Layer 3 of a small transformer language model trained on English Wikipedia (14 layers, counted from 0, width 96).
A neuron adds its activation times its output weights to the MLP's output. To switch it off is to set its activation to zero at one token and run the rest of the model.
A neuron's activation on a vector x is SiLU(gate . x) times (in . x), where the dot is the dot product.

Input weights of the MLP neurons that the questions are about. A number n stands for (n - 128) times 0.0033.
n6 gate: 161, 65, 99, 188, 125, 119, 74, 188, 62, 216, 92, 109, 186, 133, 92, 133, 136, 117, 80, 104, 147, 148, 160, 88, 126, 58, 163, 118, 124, 144, 113, 63, 114, 82, 99, 185, 137, 134, 58, 171, 58, 112, 108, 169, 146, 194, 156, 110, 119, 127, 130, 108, 121, 59, 111, 137, 155, 77, 156, 123, 105, 178, 62, 79, 62, 136, 159, 184, 84, 128, 95, 73, 171, 148, 185, 102, 106, 182, 123, 133, 123, 120, 139, 81, 119, 191, 164, 146, 111, 99, 90, 103, 87, 170, 155, 173
n39 gate: 119, 86, 126, 93, 159, 92, 124, 98, 147, 122, 128, 148, 76, 154, 77, 105, 84, 134, 143, 139, 150, 147, 111, 156, 72, 142, 192, 72, 123, 153, 171, 107, 106, 185, 137, 141, 145, 150, 154, 113, 86, 162, 141, 148, 110, 126, 156, 77, 141, 117, 130, 143, 137, 82, 162, 157, 169, 69, 154, 158, 74, 52, 97, 93, 97, 105, 172, 108, 122, 132, 142, 126, 119, 93, 142, 136, 128, 108, 102, 120, 145, 59, 145, 122, 62, 159, 100, 154, 144, 125, 150, 150, 120, 134, 184, 195
n69 gate: 76, 154, 133, 124, 119, 161, 180, 61, 92, 126, 146, 96, 120, 98, 155, 80, 88, 129, 170, 161, 186, 148, 92, 148, 130, 110, 174, 107, 120, 160, 184, 138, 127, 80, 50, 128, 95, 186, 149, 172, 125, 139, 88, 110, 179, 118, 131, 155, 111, 128, 145, 125, 119, 108, 63, 160, 136, 105, 50, 154, 85, 115, 146, 116, 151, 72, 125, 160, 126, 160, 72, 170, 122, 98, 128, 134, 124, 115, 131, 170, 107, 110, 190, 135, 187, 125, 186, 88, 146, 132, 185, 73, 110, 176, 153, 142
n130 gate: 117, 84, 80, 154, 90, 170, 119, 38, 146, 99, 100, 77, 173, 182, 131, 144, 153, 7, 132, 193, 111, 126, 224, 160, 109, 105, 156, 110, 183, 160, 120, 170, 38, 51, 88, 93, 72, 162, 143, 170, 47, 173, 129, 89, 74, 105, 93, 193, 59, 150, 103, 97, 136, 95, 90, 149, 105, 65, 155, 150, 120, 133, 165, 129, 79, 142, 135, 200, 118, 188, 138, 60, 30, 123, 74, 165, 91, 177, 116, 159, 201, 127, 223, 152, 144, 132, 137, 80, 73, 129, 187, 87, 111, 112, 166, 161
n135 gate: 98, 131, 127, 197, 150, 229, 84, 109, 145, 105, 137, 188, 84, 139, 122, 116, 68, 88, 230, 146, 128, 93, 72, 110, 181, 143, 85, 145, 128, 99, 138, 100, 150, 52, 169, 135, 184, 108, 195, 191, 160, 144, 112, 214, 146, 143, 126, 107, 200, 109, 133, 115, 164, 121, 136, 188, 174, 114, 124, 145, 40, 117, 87, 160, 83, 133, 138, 185, 59, 193, 147, 104, 137, 128, 154, 84, 92, 113, 124, 174, 119, 160, 139, 179, 211, 102, 148, 150, 127, 146, 155, 121, 144, 141, 81, 145
n244 gate: 93, 117, 110, 143, 130, 206, 144, 61, 160, 96, 140, 120, 201, 185, 176, 135, 115, 103, 126, 134, 110, 244, 79, 85, 133, 85, 93, 150, 135, 131, 103, 126, 132, 173, 129, 70, 147, 144, 183, 99, 118, 60, 180, 143, 150, 146, 101, 148, 109, 132, 119, 96, 129, 225, 151, 135, 123, 136, 91, 58, 166, 177, 111, 128, 146, 104, 220, 122, 102, 127, 80, 111, 134, 107, 141, 111, 90, 97, 92, 155, 191, 116, 105, 149, 105, 102, 218, 96, 83, 85, 176, 114, 126, 186, 45, 121
n249 gate: 117, 169, 118, 126, 164, 161, 120, 149, 76, 158, 127, 146, 177, 150, 161, 166, 106, 169, 135, 149, 106, 123, 165, 101, 163, 165, 126, 121, 104, 126, 139, 161, 227, 138, 134, 137, 171, 164, 146, 116, 178, 97, 161, 130, 50, 109, 73, 149, 155, 77, 145, 82, 112, 127, 77, 169, 120, 134, 101, 146, 113, 125, 118, 201, 108, 130, 153, 90, 145, 239, 130, 101, 167, 98, 141, 100, 80, 79, 94, 183, 126, 185, 104, 109, 129, 141, 107, 194, 232, 126, 98, 118, 105, 127, 110, 61
n6 in: 129, 105, 132, 111, 170, 119, 141, 64, 87, 143, 130, 155, 71, 145, 65, 154, 193, 77, 106, 99, 76, 146, 131, 199, 149, 109, 147, 143, 103, 145, 119, 146, 127, 127, 125, 97, 109, 93, 132, 111, 159, 119, 145, 96, 76, 100, 50, 125, 95, 141, 202, 139, 116, 177, 107, 94, 137, 154, 118, 135, 138, 107, 132, 160, 161, 113, 72, 137, 184, 106, 114, 161, 139, 162, 124, 206, 225, 94, 111, 103, 103, 104, 56, 102, 63, 102, 116, 107, 138, 75, 80, 160, 153, 101, 127, 148
n39 in: 103, 89, 142, 129, 151, 101, 141, 104, 155, 123, 202, 100, 71, 113, 93, 136, 90, 88, 146, 154, 139, 156, 143, 144, 55, 133, 176, 120, 103, 165, 148, 51, 100, 128, 117, 119, 164, 107, 187, 88, 115, 150, 113, 136, 120, 157, 115, 98, 133, 71, 122, 132, 144, 68, 182, 127, 144, 63, 134, 118, 90, 42, 135, 115, 123, 77, 158, 92, 119, 123, 148, 127, 137, 138, 166, 94, 104, 127, 119, 94, 78, 63, 160, 126, 112, 163, 128, 112, 122, 84, 186, 156, 110, 153, 161, 161
n69 in: 167, 136, 86, 90, 169, 127, 133, 140, 73, 115, 192, 126, 172, 134, 162, 157, 127, 127, 120, 151, 147, 118, 166, 114, 127, 116, 130, 95, 174, 185, 143, 121, 154, 161, 151, 136, 117, 145, 148, 102, 135, 102, 180, 114, 33, 127, 98, 213, 143, 165, 94, 75, 130, 123, 211, 140, 154, 117, 204, 127, 106, 137, 58, 173, 134, 120, 152, 125, 69, 58, 105, 76, 131, 146, 122, 200, 109, 146, 153, 151, 80, 148, 123, 149, 137, 134, 139, 149, 115, 169, 101, 92, 178, 58, 121, 128
n130 in: 79, 117, 184, 175, 131, 89, 143, 180, 61, 148, 167, 132, 121, 109, 114, 57, 133, 153, 89, 135, 144, 138, 108, 120, 111, 159, 139, 124, 167, 214, 155, 96, 222, 132, 149, 126, 149, 65, 99, 114, 99, 99, 80, 175, 73, 100, 123, 144, 123, 131, 87, 211, 92, 130, 217, 124, 187, 141, 151, 101, 127, 169, 55, 105, 158, 153, 71, 102, 81, 87, 125, 164, 87, 124, 100, 138, 156, 119, 92, 182, 63, 150, 85, 156, 37, 166, 66, 156, 215, 186, 66, 114, 116, 130, 115, 59
n135 in: 103, 153, 110, 148, 124, 165, 121, 111, 100, 150, 75, 159, 62, 161, 129, 143, 166, 126, 162, 136, 105, 96, 112, 120, 86, 175, 104, 86, 107, 125, 83, 169, 165, 131, 92, 137, 164, 180, 189, 242, 73, 147, 116, 139, 162, 104, 101, 125, 80, 154, 177, 112, 93, 164, 113, 153, 147, 161, 101, 110, 104, 138, 111, 124, 132, 100, 123, 152, 84, 124, 149, 118, 113, 169, 123, 135, 105, 88, 125, 121, 142, 146, 122, 166, 125, 144, 84, 123, 154, 158, 134, 65, 112, 142, 146, 133
n244 in: 111, 100, 166, 186, 144, 130, 126, 99, 206, 100, 110, 61, 136, 145, 188, 166, 65, 145, 102, 82, 108, 177, 144, 122, 141, 122, 94, 138, 145, 122, 128, 116, 136, 205, 116, 105, 154, 130, 175, 66, 107, 84, 194, 103, 130, 139, 117, 115, 107, 192, 197, 112, 161, 185, 119, 111, 147, 181, 139, 90, 155, 183, 135, 127, 160, 118, 212, 136, 187, 113, 103, 62, 168, 89, 190, 86, 104, 112, 114, 128, 190, 151, 83, 76, 113, 114, 177, 129, 114, 59, 156, 141, 174, 140, 11, 120
n249 in: 145, 158, 76, 162, 194, 105, 125, 106, 103, 180, 164, 148, 162, 83, 146, 118, 89, 145, 168, 102, 111, 144, 138, 128, 169, 74, 69, 145, 131, 116, 160, 115, 186, 86, 138, 129, 127, 121, 149, 98, 121, 188, 156, 185, 81, 156, 68, 99, 180, 124, 71, 96, 104, 120, 60, 131, 104, 102, 102, 153, 56, 109, 102, 137, 103, 167, 154, 69, 88, 191, 100, 143, 139, 147, 162, 121, 116, 118, 22, 116, 134, 183, 115, 88, 153, 164, 39, 110, 96, 88, 156, 170, 125, 161, 152, 144

Output weights of the MLP neurons that the questions are about. A number n stands for (n - 128) times 0.0046.
n6: 130, 69, 127, 141, 169, 149, 154, 121, 106, 170, 129, 120, 171, 141, 60, 178, 112, 101, 96, 93, 172, 107, 129, 140, 106, 42, 164, 169, 108, 56, 123, 70, 112, 142, 76, 141, 195, 119, 84, 187, 116, 92, 149, 154, 113, 110, 111, 145, 91, 163, 146, 82, 120, 94, 71, 92, 143, 109, 146, 141, 130, 128, 82, 94, 99, 134, 183, 133, 129, 187, 110, 113, 159, 146, 216, 151, 132, 152, 97, 130, 105, 119, 122, 119, 73, 152, 173, 154, 84, 78, 83, 155, 120, 132, 167, 170
n39: 134, 140, 139, 155, 190, 142, 154, 153, 111, 116, 160, 101, 121, 128, 120, 109, 113, 144, 173, 117, 116, 150, 115, 102, 130, 156, 128, 190, 105, 101, 107, 141, 55, 68, 179, 130, 83, 135, 176, 87, 147, 68, 106, 119, 85, 161, 98, 118, 109, 137, 151, 88, 98, 193, 166, 108, 148, 110, 150, 87, 110, 105, 172, 194, 155, 164, 184, 137, 87, 93, 72, 131, 142, 108, 104, 136, 126, 153, 153, 98, 185, 182, 160, 146, 182, 102, 122, 135, 148, 150, 55, 123, 127, 135, 124, 115
n69: 110, 110, 126, 135, 151, 143, 164, 90, 82, 120, 122, 165, 102, 117, 148, 113, 151, 127, 194, 118, 147, 113, 105, 152, 124, 146, 162, 144, 132, 54, 192, 112, 140, 113, 117, 91, 122, 137, 132, 113, 54, 172, 119, 132, 154, 71, 77, 147, 96, 119, 132, 78, 163, 114, 49, 133, 139, 165, 103, 122, 125, 101, 147, 68, 153, 100, 113, 175, 128, 157, 120, 137, 66, 114, 104, 63, 158, 152, 85, 151, 105, 88, 157, 67, 106, 167, 156, 132, 183, 115, 176, 162, 95, 136, 116, 200
n130: 120, 76, 118, 159, 111, 112, 133, 106, 105, 140, 93, 166, 94, 140, 132, 66, 99, 115, 146, 88, 101, 147, 141, 68, 105, 194, 191, 94, 184, 187, 98, 135, 121, 118, 77, 77, 159, 99, 73, 133, 106, 135, 124, 67, 139, 95, 88, 143, 89, 109, 98, 141, 79, 104, 155, 188, 158, 128, 116, 123, 182, 121, 76, 122, 153, 108, 122, 147, 143, 133, 106, 123, 30, 127, 79, 157, 139, 212, 114, 249, 125, 113, 186, 175, 139, 189, 71, 112, 150, 140, 126, 133, 98, 152, 230, 202
n135: 166, 145, 133, 105, 143, 10, 193, 172, 130, 108, 140, 63, 165, 127, 68, 97, 148, 139, 84, 125, 171, 123, 178, 137, 70, 95, 196, 146, 102, 137, 119, 131, 155, 165, 105, 100, 48, 71, 57, 79, 111, 86, 167, 102, 94, 117, 117, 138, 108, 111, 86, 112, 127, 84, 112, 100, 76, 119, 119, 142, 162, 147, 194, 117, 153, 185, 99, 60, 187, 87, 157, 112, 124, 111, 110, 175, 134, 148, 89, 105, 129, 99, 150, 97, 94, 119, 153, 108, 135, 96, 73, 169, 122, 123, 159, 134
n244: 191, 153, 153, 72, 159, 80, 106, 199, 111, 163, 125, 72, 114, 99, 137, 156, 120, 134, 78, 139, 134, 53, 98, 137, 163, 204, 144, 109, 143, 205, 181, 154, 130, 45, 117, 177, 158, 134, 72, 158, 180, 194, 56, 79, 115, 129, 181, 141, 145, 88, 132, 135, 129, 65, 161, 166, 107, 116, 129, 210, 80, 135, 156, 123, 106, 174, 63, 167, 166, 125, 150, 125, 147, 165, 71, 98, 135, 174, 163, 113, 115, 155, 142, 97, 143, 56, 98, 167, 142, 180, 87, 124, 150, 80, 178, 139
n249: 150, 135, 145, 133, 94, 137, 103, 146, 156, 53, 120, 153, 107, 152, 135, 75, 166, 108, 157, 165, 127, 114, 95, 166, 67, 134, 205, 118, 142, 150, 80, 96, 92, 160, 183, 90, 115, 165, 110, 141, 112, 122, 122, 131, 178, 102, 187, 157, 55, 166, 182, 154, 162, 117, 187, 138, 171, 143, 120, 113, 153, 174, 107, 130, 163, 101, 102, 173, 126, 111, 202, 183, 153, 160, 92, 153, 146, 163, 199, 151, 122, 112, 134, 162, 115, 114, 167, 123, 163, 199, 119, 108, 122, 95, 121, 178

Each question names a token from some text and the token that comes next. It shows the vector x that enters the MLP there. A number n stands for (n - 128) times 0.031.

Then comes g, the gradient of the next token's log-probability with respect to the MLP's output, scaled to length 1. A neuron's effect is roughly proportional to its activation times (output weights . g). A number n stands for (n - 128) times 0.0036.

"7", then "); "
x: 119, 151, 127, 114, 116, 188, 138, 140, 159, 105, 130, 107, 96, 97, 142, 133, 119, 107, 118, 135, 113, 136, 97, 137, 134, 110, 180, 114, 138, 84, 111, 156, 148, 118, 99, 147, 127, 134, 115, 121, 90, 110, 137, 113, 154, 125, 130, 101, 143, 136, 103, 167, 99, 157, 101, 123, 127, 101, 159, 128, 130, 110, 144, 145, 127, 147, 130, 131, 149, 86, 133, 102, 145, 134, 173, 100, 131, 94, 91, 121, 145, 134, 144, 127, 167, 101, 121, 124, 139, 139, 110, 160, 123, 150, 124, 149
g: 182, 151, 134, 192, 120, 194, 152, 184, 162, 95, 102, 147, 183, 167, 141, 145, 129, 109, 114, 161, 121, 104, 178, 144, 143, 131, 148, 130, 120, 125, 144, 111, 100, 121, 153, 117, 142, 143, 154, 164, 156, 145, 182, 153, 173, 200, 105, 108, 112, 175, 162, 100, 131, 102, 154, 101, 172, 105, 151, 113, 138, 129, 142, 148, 155, 113, 135, 119, 125, 119, 131, 163, 125, 98, 94, 100, 159, 108, 151, 142, 165, 98, 131, 148, 145, 157, 145, 86, 126, 162, 85, 108, 152, 106, 84, 144
Which neuron, switched off, lowers the next token's probability most? n69

"to ", then "4"
x: 118, 144, 115, 105, 130, 184, 169, 110, 74, 133, 151, 101, 123, 112, 99, 118, 97, 160, 121, 133, 108, 153, 106, 82, 104, 171, 125, 113, 123, 108, 117, 150, 93, 154, 142, 103, 119, 136, 144, 119, 123, 138, 207, 151, 122, 132, 135, 101, 131, 122, 113, 115, 76, 134, 125, 111, 125, 113, 128, 97, 122, 119, 121, 162, 121, 131, 107, 88, 130, 110, 117, 113, 132, 166, 138, 110, 141, 131, 135, 109, 147, 151, 98, 137, 141, 154, 124, 125, 142, 121, 100, 135, 150, 126, 112, 158
g: 164, 119, 84, 143, 137, 112, 146, 146, 128, 131, 134, 111, 96, 108, 116, 184, 114, 144, 126, 102, 149, 54, 165, 95, 116, 95, 143, 146, 87, 92, 135, 124, 127, 125, 115, 159, 153, 99, 113, 131, 138, 127, 144, 85, 109, 109, 132, 168, 175, 122, 122, 152, 76, 163, 135, 135, 116, 113, 170, 141, 117, 134, 55, 121, 139, 134, 87, 136, 162, 69, 103, 105, 139, 162, 92, 98, 183, 126, 106, 129, 96, 60, 115, 154, 107, 105, 109, 97, 138, 147, 134, 79, 101, 131, 174, 84
Which neuron, switched off, raises the next token's probability most? n249

"species ", then "are "
x: 118, 194, 112, 119, 130, 154, 168, 137, 112, 146, 104, 141, 137, 129, 152, 129, 120, 177, 122, 99, 114, 145, 164, 95, 92, 137, 104, 162, 151, 126, 143, 139, 114, 90, 117, 132, 152, 142, 125, 151, 101, 158, 93, 110, 134, 131, 141, 126, 145, 129, 121, 65, 127, 82, 127, 129, 142, 111, 145, 105, 126, 105, 155, 129, 143, 147, 122, 131, 157, 124, 101, 142, 130, 172, 130, 104, 154, 129, 125, 118, 164, 150, 146, 107, 155, 144, 114, 89, 150, 117, 94, 127, 153, 155, 115, 104
g: 140, 126, 127, 154, 92, 110, 123, 95, 108, 94, 125, 154, 95, 136, 103, 122, 115, 102, 128, 190, 133, 160, 143, 117, 133, 142, 151, 119, 96, 109, 140, 123, 130, 174, 165, 46, 128, 74, 133, 90, 126, 113, 103, 62, 96, 117, 108, 102, 123, 76, 136, 74, 126, 166, 112, 189, 157, 90, 64, 180, 174, 94, 167, 118, 143, 122, 167, 83, 124, 109, 124, 108, 130, 142, 104, 126, 121, 107, 103, 131, 90, 151, 124, 104, 147, 123, 93, 120, 114, 170, 121, 134, 106, 135, 117, 104
Which neuron, switched off, lowers the next token's probability most? n6

"30 ", then "members"
x: 135, 104, 156, 152, 114, 169, 161, 131, 95, 120, 108, 124, 108, 99, 156, 112, 118, 126, 110, 110, 122, 152, 113, 141, 129, 170, 132, 126, 137, 120, 148, 108, 135, 111, 106, 110, 101, 112, 124, 105, 73, 145, 133, 129, 126, 163, 139, 123, 136, 128, 106, 107, 94, 120, 171, 131, 121, 120, 127, 122, 110, 104, 169, 160, 155, 138, 102, 152, 146, 120, 76, 131, 119, 134, 134, 110, 121, 89, 72, 157, 163, 144, 128, 129, 170, 132, 105, 130, 154, 138, 107, 138, 117, 127, 151, 148
g: 142, 184, 119, 86, 146, 113, 130, 117, 183, 139, 131, 68, 115, 149, 149, 90, 138, 121, 145, 105, 152, 179, 191, 160, 107, 131, 119, 87, 105, 152, 127, 119, 126, 170, 106, 164, 153, 133, 115, 88, 157, 110, 117, 79, 131, 131, 154, 83, 119, 138, 167, 83, 123, 83, 163, 106, 130, 159, 181, 158, 123, 133, 179, 129, 108, 98, 118, 104, 99, 112, 113, 182, 119, 74, 147, 120, 120, 127, 156, 127, 177, 119, 170, 173, 139, 108, 95, 152, 159, 122, 140, 116, 97, 155, 136, 138
Which neuron, switched off, lowers the next token's probability most? n69

"Bh", then "att"
x: 158, 130, 118, 109, 138, 125, 153, 125, 133, 140, 140, 151, 115, 117, 132, 146, 126, 149, 145, 114, 120, 105, 113, 139, 128, 172, 137, 130, 133, 113, 97, 154, 126, 130, 115, 150, 184, 145, 119, 123, 100, 204, 106, 99, 149, 140, 121, 125, 95, 130, 120, 86, 110, 170, 106, 112, 130, 141, 134, 116, 106, 110, 88, 136, 128, 137, 114, 167, 111, 160, 132, 153, 98, 116, 156, 112, 123, 141, 113, 139, 129, 134, 136, 98, 142, 127, 95, 138, 115, 135, 89, 109, 169, 141, 89, 61
g: 117, 162, 93, 137, 159, 177, 130, 77, 158, 107, 125, 150, 141, 134, 128, 136, 159, 118, 103, 151, 132, 174, 97, 119, 137, 129, 162, 86, 114, 135, 131, 109, 153, 74, 91, 156, 105, 47, 151, 140, 119, 132, 165, 124, 171, 142, 154, 121, 163, 103, 141, 90, 157, 144, 124, 130, 171, 183, 126, 81, 123, 103, 124, 93, 102, 138, 119, 93, 114, 116, 76, 156, 86, 141, 133, 86, 160, 129, 115, 150, 123, 138, 152, 125, 101, 171, 104, 126, 182, 174, 136, 152, 113, 118, 118, 59
Which neuron, switched off, raises the next token's probability most? n135

"Chan", then "ey "
x: 128, 130, 123, 132, 148, 168, 137, 147, 132, 124, 144, 134, 112, 109, 122, 151, 134, 114, 126, 135, 127, 102, 106, 169, 95, 163, 130, 116, 141, 111, 117, 139, 119, 129, 115, 164, 144, 126, 104, 120, 82, 166, 102, 119, 161, 136, 120, 110, 100, 156, 113, 118, 92, 182, 147, 116, 102, 160, 127, 103, 95, 141, 126, 142, 111, 149, 112, 140, 158, 119, 161, 115, 162, 125, 142, 98, 129, 169, 138, 153, 128, 111, 100, 116, 143, 113, 133, 105, 127, 142, 78, 148, 141, 150, 67, 119
g: 156, 82, 167, 190, 140, 161, 114, 89, 118, 88, 151, 180, 127, 193, 46, 140, 139, 137, 145, 124, 147, 129, 119, 134, 115, 131, 131, 129, 175, 131, 110, 124, 121, 116, 122, 142, 128, 153, 94, 93, 154, 141, 115, 116, 145, 133, 161, 92, 121, 75, 135, 115, 161, 167, 127, 193, 129, 113, 129, 121, 68, 146, 162, 141, 188, 187, 163, 156, 89, 87, 104, 115, 140, 103, 144, 171, 120, 119, 141, 110, 143, 131, 105, 141, 87, 149, 131, 112, 85, 116, 110, 137, 145, 147, 161, 129
Which neuron, switched off, lowers the next token's probability most? n39

"the ", then "starting "
x: 151, 123, 137, 111, 136, 125, 127, 132, 79, 149, 129, 120, 124, 130, 180, 119, 134, 142, 94, 134, 141, 102, 114, 136, 126, 248, 152, 140, 143, 101, 124, 143, 91, 94, 113, 117, 160, 138, 129, 130, 128, 162, 101, 132, 149, 114, 147, 123, 129, 111, 127, 118, 96, 117, 133, 114, 144, 97, 150, 121, 109, 123, 122, 135, 140, 139, 115, 106, 143, 128, 113, 97, 116, 174, 141, 135, 129, 118, 112, 95, 137, 127, 145, 142, 144, 137, 101, 140, 143, 130, 114, 140, 154, 130, 138, 171
g: 146, 131, 154, 135, 111, 72, 168, 121, 174, 158, 131, 160, 78, 138, 136, 148, 145, 100, 128, 153, 94, 113, 122, 174, 110, 138, 141, 170, 129, 148, 198, 121, 168, 87, 108, 154, 97, 120, 151, 106, 142, 172, 117, 116, 129, 117, 148, 141, 129, 104, 132, 121, 147, 192, 180, 91, 99, 124, 168, 86, 161, 102, 155, 138, 157, 171, 120, 100, 127, 105, 128, 140, 135, 91, 72, 180, 193, 146, 116, 104, 108, 129, 167, 91, 144, 116, 113, 132, 146, 148, 180, 148, 140, 126, 146, 105
Which neuron, switched off, lowers the next token's probability most? n244

"artistic ", then "philosoph"
x: 131, 146, 118, 105, 133, 163, 151, 159, 109, 104, 133, 115, 122, 100, 172, 112, 146, 170, 123, 136, 131, 160, 169, 109, 118, 165, 152, 94, 121, 119, 105, 106, 127, 96, 140, 144, 121, 163, 148, 149, 95, 191, 91, 149, 127, 130, 155, 113, 127, 142, 93, 94, 103, 92, 126, 140, 137, 129, 153, 136, 100, 115, 117, 134, 128, 125, 93, 131, 116, 122, 100, 160, 119, 132, 157, 138, 129, 133, 122, 95, 129, 106, 148, 100, 184, 126, 122, 121, 144, 128, 94, 116, 156, 103, 119, 126
g: 69, 98, 122, 133, 116, 150, 131, 169, 132, 75, 123, 152, 137, 148, 107, 78, 126, 104, 163, 141, 127, 110, 44, 93, 125, 107, 146, 167, 169, 110, 110, 116, 140, 162, 103, 65, 136, 168, 109, 126, 127, 120, 121, 171, 135, 97, 126, 133, 142, 123, 129, 195, 150, 73, 87, 138, 110, 146, 133, 164, 167, 187, 133, 109, 74, 131, 145, 116, 98, 122, 150, 110, 138, 170, 126, 125, 82, 137, 91, 124, 147, 129, 140, 122, 114, 157, 131, 78, 117, 116, 93, 126, 159, 141, 176, 144
Which neuron, switched off, raises the next token's probability most? n6

"visual ", then "style "
x: 128, 142, 132, 102, 133, 154, 126, 131, 81, 106, 158, 121, 133, 102, 149, 111, 180, 172, 139, 142, 136, 146, 175, 109, 132, 184, 131, 112, 140, 129, 118, 110, 108, 99, 134, 127, 135, 156, 143, 145, 86, 188, 75, 131, 136, 135, 145, 117, 157, 149, 101, 93, 111, 98, 107, 116, 146, 107, 156, 111, 93, 129, 91, 139, 121, 148, 110, 119, 155, 123, 90, 151, 105, 135, 160, 120, 138, 166, 110, 126, 137, 122, 107, 109, 144, 126, 106, 130, 122, 156, 118, 126, 139, 120, 110, 152
g: 106, 88, 108, 106, 121, 158, 94, 170, 124, 111, 111, 114, 147, 113, 128, 115, 128, 110, 119, 183, 112, 108, 127, 115, 107, 125, 121, 132, 149, 109, 64, 92, 106, 161, 116, 92, 117, 142, 133, 119, 123, 149, 129, 148, 111, 126, 201, 147, 141, 122, 138, 119, 111, 133, 136, 132, 122, 119, 117, 170, 93, 129, 106, 132, 76, 73, 126, 128, 106, 114, 165, 124, 145, 110, 205, 124, 146, 130, 201, 54, 140, 169, 128, 191, 139, 116, 163, 81, 124, 72, 110, 145, 187, 145, 151, 124
Which neuron, switched off, raises the next token's probability most? n6

"life", then ". "
x: 164, 207, 121, 126, 100, 170, 145, 125, 103, 110, 113, 121, 121, 127, 139, 171, 154, 136, 117, 141, 131, 118, 145, 127, 136, 120, 115, 140, 127, 102, 119, 171, 136, 87, 117, 122, 163, 143, 146, 114, 81, 180, 139, 116, 133, 131, 133, 113, 126, 136, 112, 93, 107, 123, 146, 129, 105, 113, 162, 139, 75, 131, 132, 138, 126, 120, 133, 148, 143, 130, 156, 144, 137, 189, 129, 109, 139, 136, 123, 108, 160, 118, 140, 131, 168, 102, 145, 100, 150, 99, 92, 116, 161, 131, 104, 134
g: 110, 127, 140, 104, 129, 129, 183, 99, 189, 171, 142, 96, 159, 136, 116, 144, 134, 91, 124, 140, 144, 146, 124, 128, 120, 79, 145, 68, 140, 137, 135, 114, 135, 120, 100, 116, 80, 170, 134, 111, 128, 125, 102, 119, 86, 148, 116, 116, 80, 150, 103, 103, 136, 81, 152, 90, 159, 121, 146, 122, 116, 108, 180, 149, 92, 145, 152, 170, 80, 110, 82, 141, 119, 63, 139, 138, 168, 106, 157, 73, 147, 155, 100, 104, 126, 132, 155, 83, 102, 111, 117, 138, 162, 92, 75, 84
Which neuron, switched off, lowers the next token's probability most? n130

"am", then "anc"
x: 137, 166, 124, 108, 128, 157, 137, 136, 119, 140, 116, 133, 116, 141, 130, 136, 128, 132, 142, 105, 144, 112, 121, 153, 145, 176, 129, 145, 136, 94, 113, 160, 139, 113, 127, 140, 181, 148, 148, 122, 103, 170, 101, 124, 136, 156, 110, 111, 135, 153, 126, 117, 126, 181, 112, 117, 108, 149, 131, 117, 138, 139, 155, 161, 145, 148, 112, 184, 145, 142, 151, 111, 146, 120, 144, 71, 146, 137, 128, 133, 169, 122, 136, 98, 157, 123, 85, 118, 130, 155, 105, 143, 133, 130, 74, 120
g: 129, 86, 111, 150, 149, 70, 120, 67, 173, 193, 109, 199, 169, 111, 111, 89, 137, 122, 167, 117, 125, 141, 142, 94, 104, 162, 117, 134, 121, 110, 123, 103, 170, 127, 197, 143, 151, 113, 111, 112, 78, 160, 129, 144, 103, 68, 124, 118, 119, 116, 166, 91, 115, 116, 114, 143, 101, 152, 117, 145, 132, 160, 175, 136, 96, 122, 111, 138, 142, 113, 114, 147, 118, 192, 142, 119, 151, 101, 111, 168, 117, 129, 92, 79, 138, 87, 146, 145, 133, 152, 161, 110, 100, 149, 147, 103
Which neuron, switched off, lowers the next token's probability most? n69

"her", then "je"
x: 156, 155, 112, 111, 115, 145, 138, 135, 134, 112, 159, 130, 134, 120, 110, 133, 124, 136, 122, 114, 123, 109, 106, 144, 121, 169, 142, 172, 142, 103, 100, 130, 138, 145, 114, 106, 186, 157, 156, 121, 108, 169, 97, 125, 130, 137, 137, 109, 118, 152, 132, 99, 140, 175, 153, 135, 119, 149, 112, 138, 110, 122, 152, 135, 119, 132, 107, 142, 112, 134, 175, 128, 148, 91, 144, 105, 143, 118, 124, 123, 174, 168, 140, 98, 179, 88, 130, 95, 147, 139, 106, 131, 165, 150, 84, 103
g: 62, 96, 115, 119, 174, 115, 126, 110, 77, 119, 110, 108, 121, 152, 87, 124, 100, 160, 95, 85, 140, 138, 111, 121, 91, 100, 157, 158, 149, 138, 123, 139, 186, 135, 112, 97, 133, 125, 147, 136, 108, 103, 136, 126, 81, 90, 143, 83, 105, 175, 143, 78, 113, 143, 169, 120, 183, 123, 140, 148, 81, 163, 113, 106, 125, 135, 77, 120, 150, 105, 111, 160, 144, 98, 70, 113, 126, 190, 125, 146, 103, 122, 96, 144, 141, 119, 172, 141, 105, 100, 171, 105, 168, 106, 132, 170
Which neuron, switched off, lowers the next token's probability most? n135

"f", then "ate "
x: 136, 130, 142, 126, 147, 125, 156, 142, 104, 127, 127, 150, 118, 123, 159, 130, 129, 109, 136, 168, 119, 109, 108, 128, 97, 119, 160, 133, 170, 125, 118, 126, 123, 98, 107, 169, 175, 130, 111, 133, 58, 191, 97, 128, 127, 117, 147, 119, 132, 137, 131, 114, 85, 127, 115, 120, 104, 116, 119, 108, 126, 110, 143, 129, 123, 113, 117, 120, 139, 121, 137, 141, 130, 113, 137, 74, 163, 121, 99, 144, 182, 147, 92, 136, 144, 119, 96, 86, 138, 128, 128, 127, 163, 128, 108, 92
g: 140, 104, 76, 168, 88, 125, 102, 123, 76, 68, 158, 169, 120, 116, 177, 159, 112, 105, 129, 105, 139, 108, 184, 162, 91, 111, 139, 133, 129, 99, 116, 151, 165, 136, 96, 78, 137, 122, 145, 112, 125, 131, 131, 110, 118, 109, 102, 141, 121, 114, 169, 129, 120, 174, 168, 190, 96, 171, 89, 129, 114, 89, 176, 141, 79, 136, 122, 160, 183, 120, 103, 106, 83, 126, 119, 128, 169, 124, 161, 110, 101, 96, 106, 109, 124, 173, 117, 104, 148, 111, 157, 125, 119, 171, 134, 150
Which neuron, switched off, lowers the next token's probability most? n130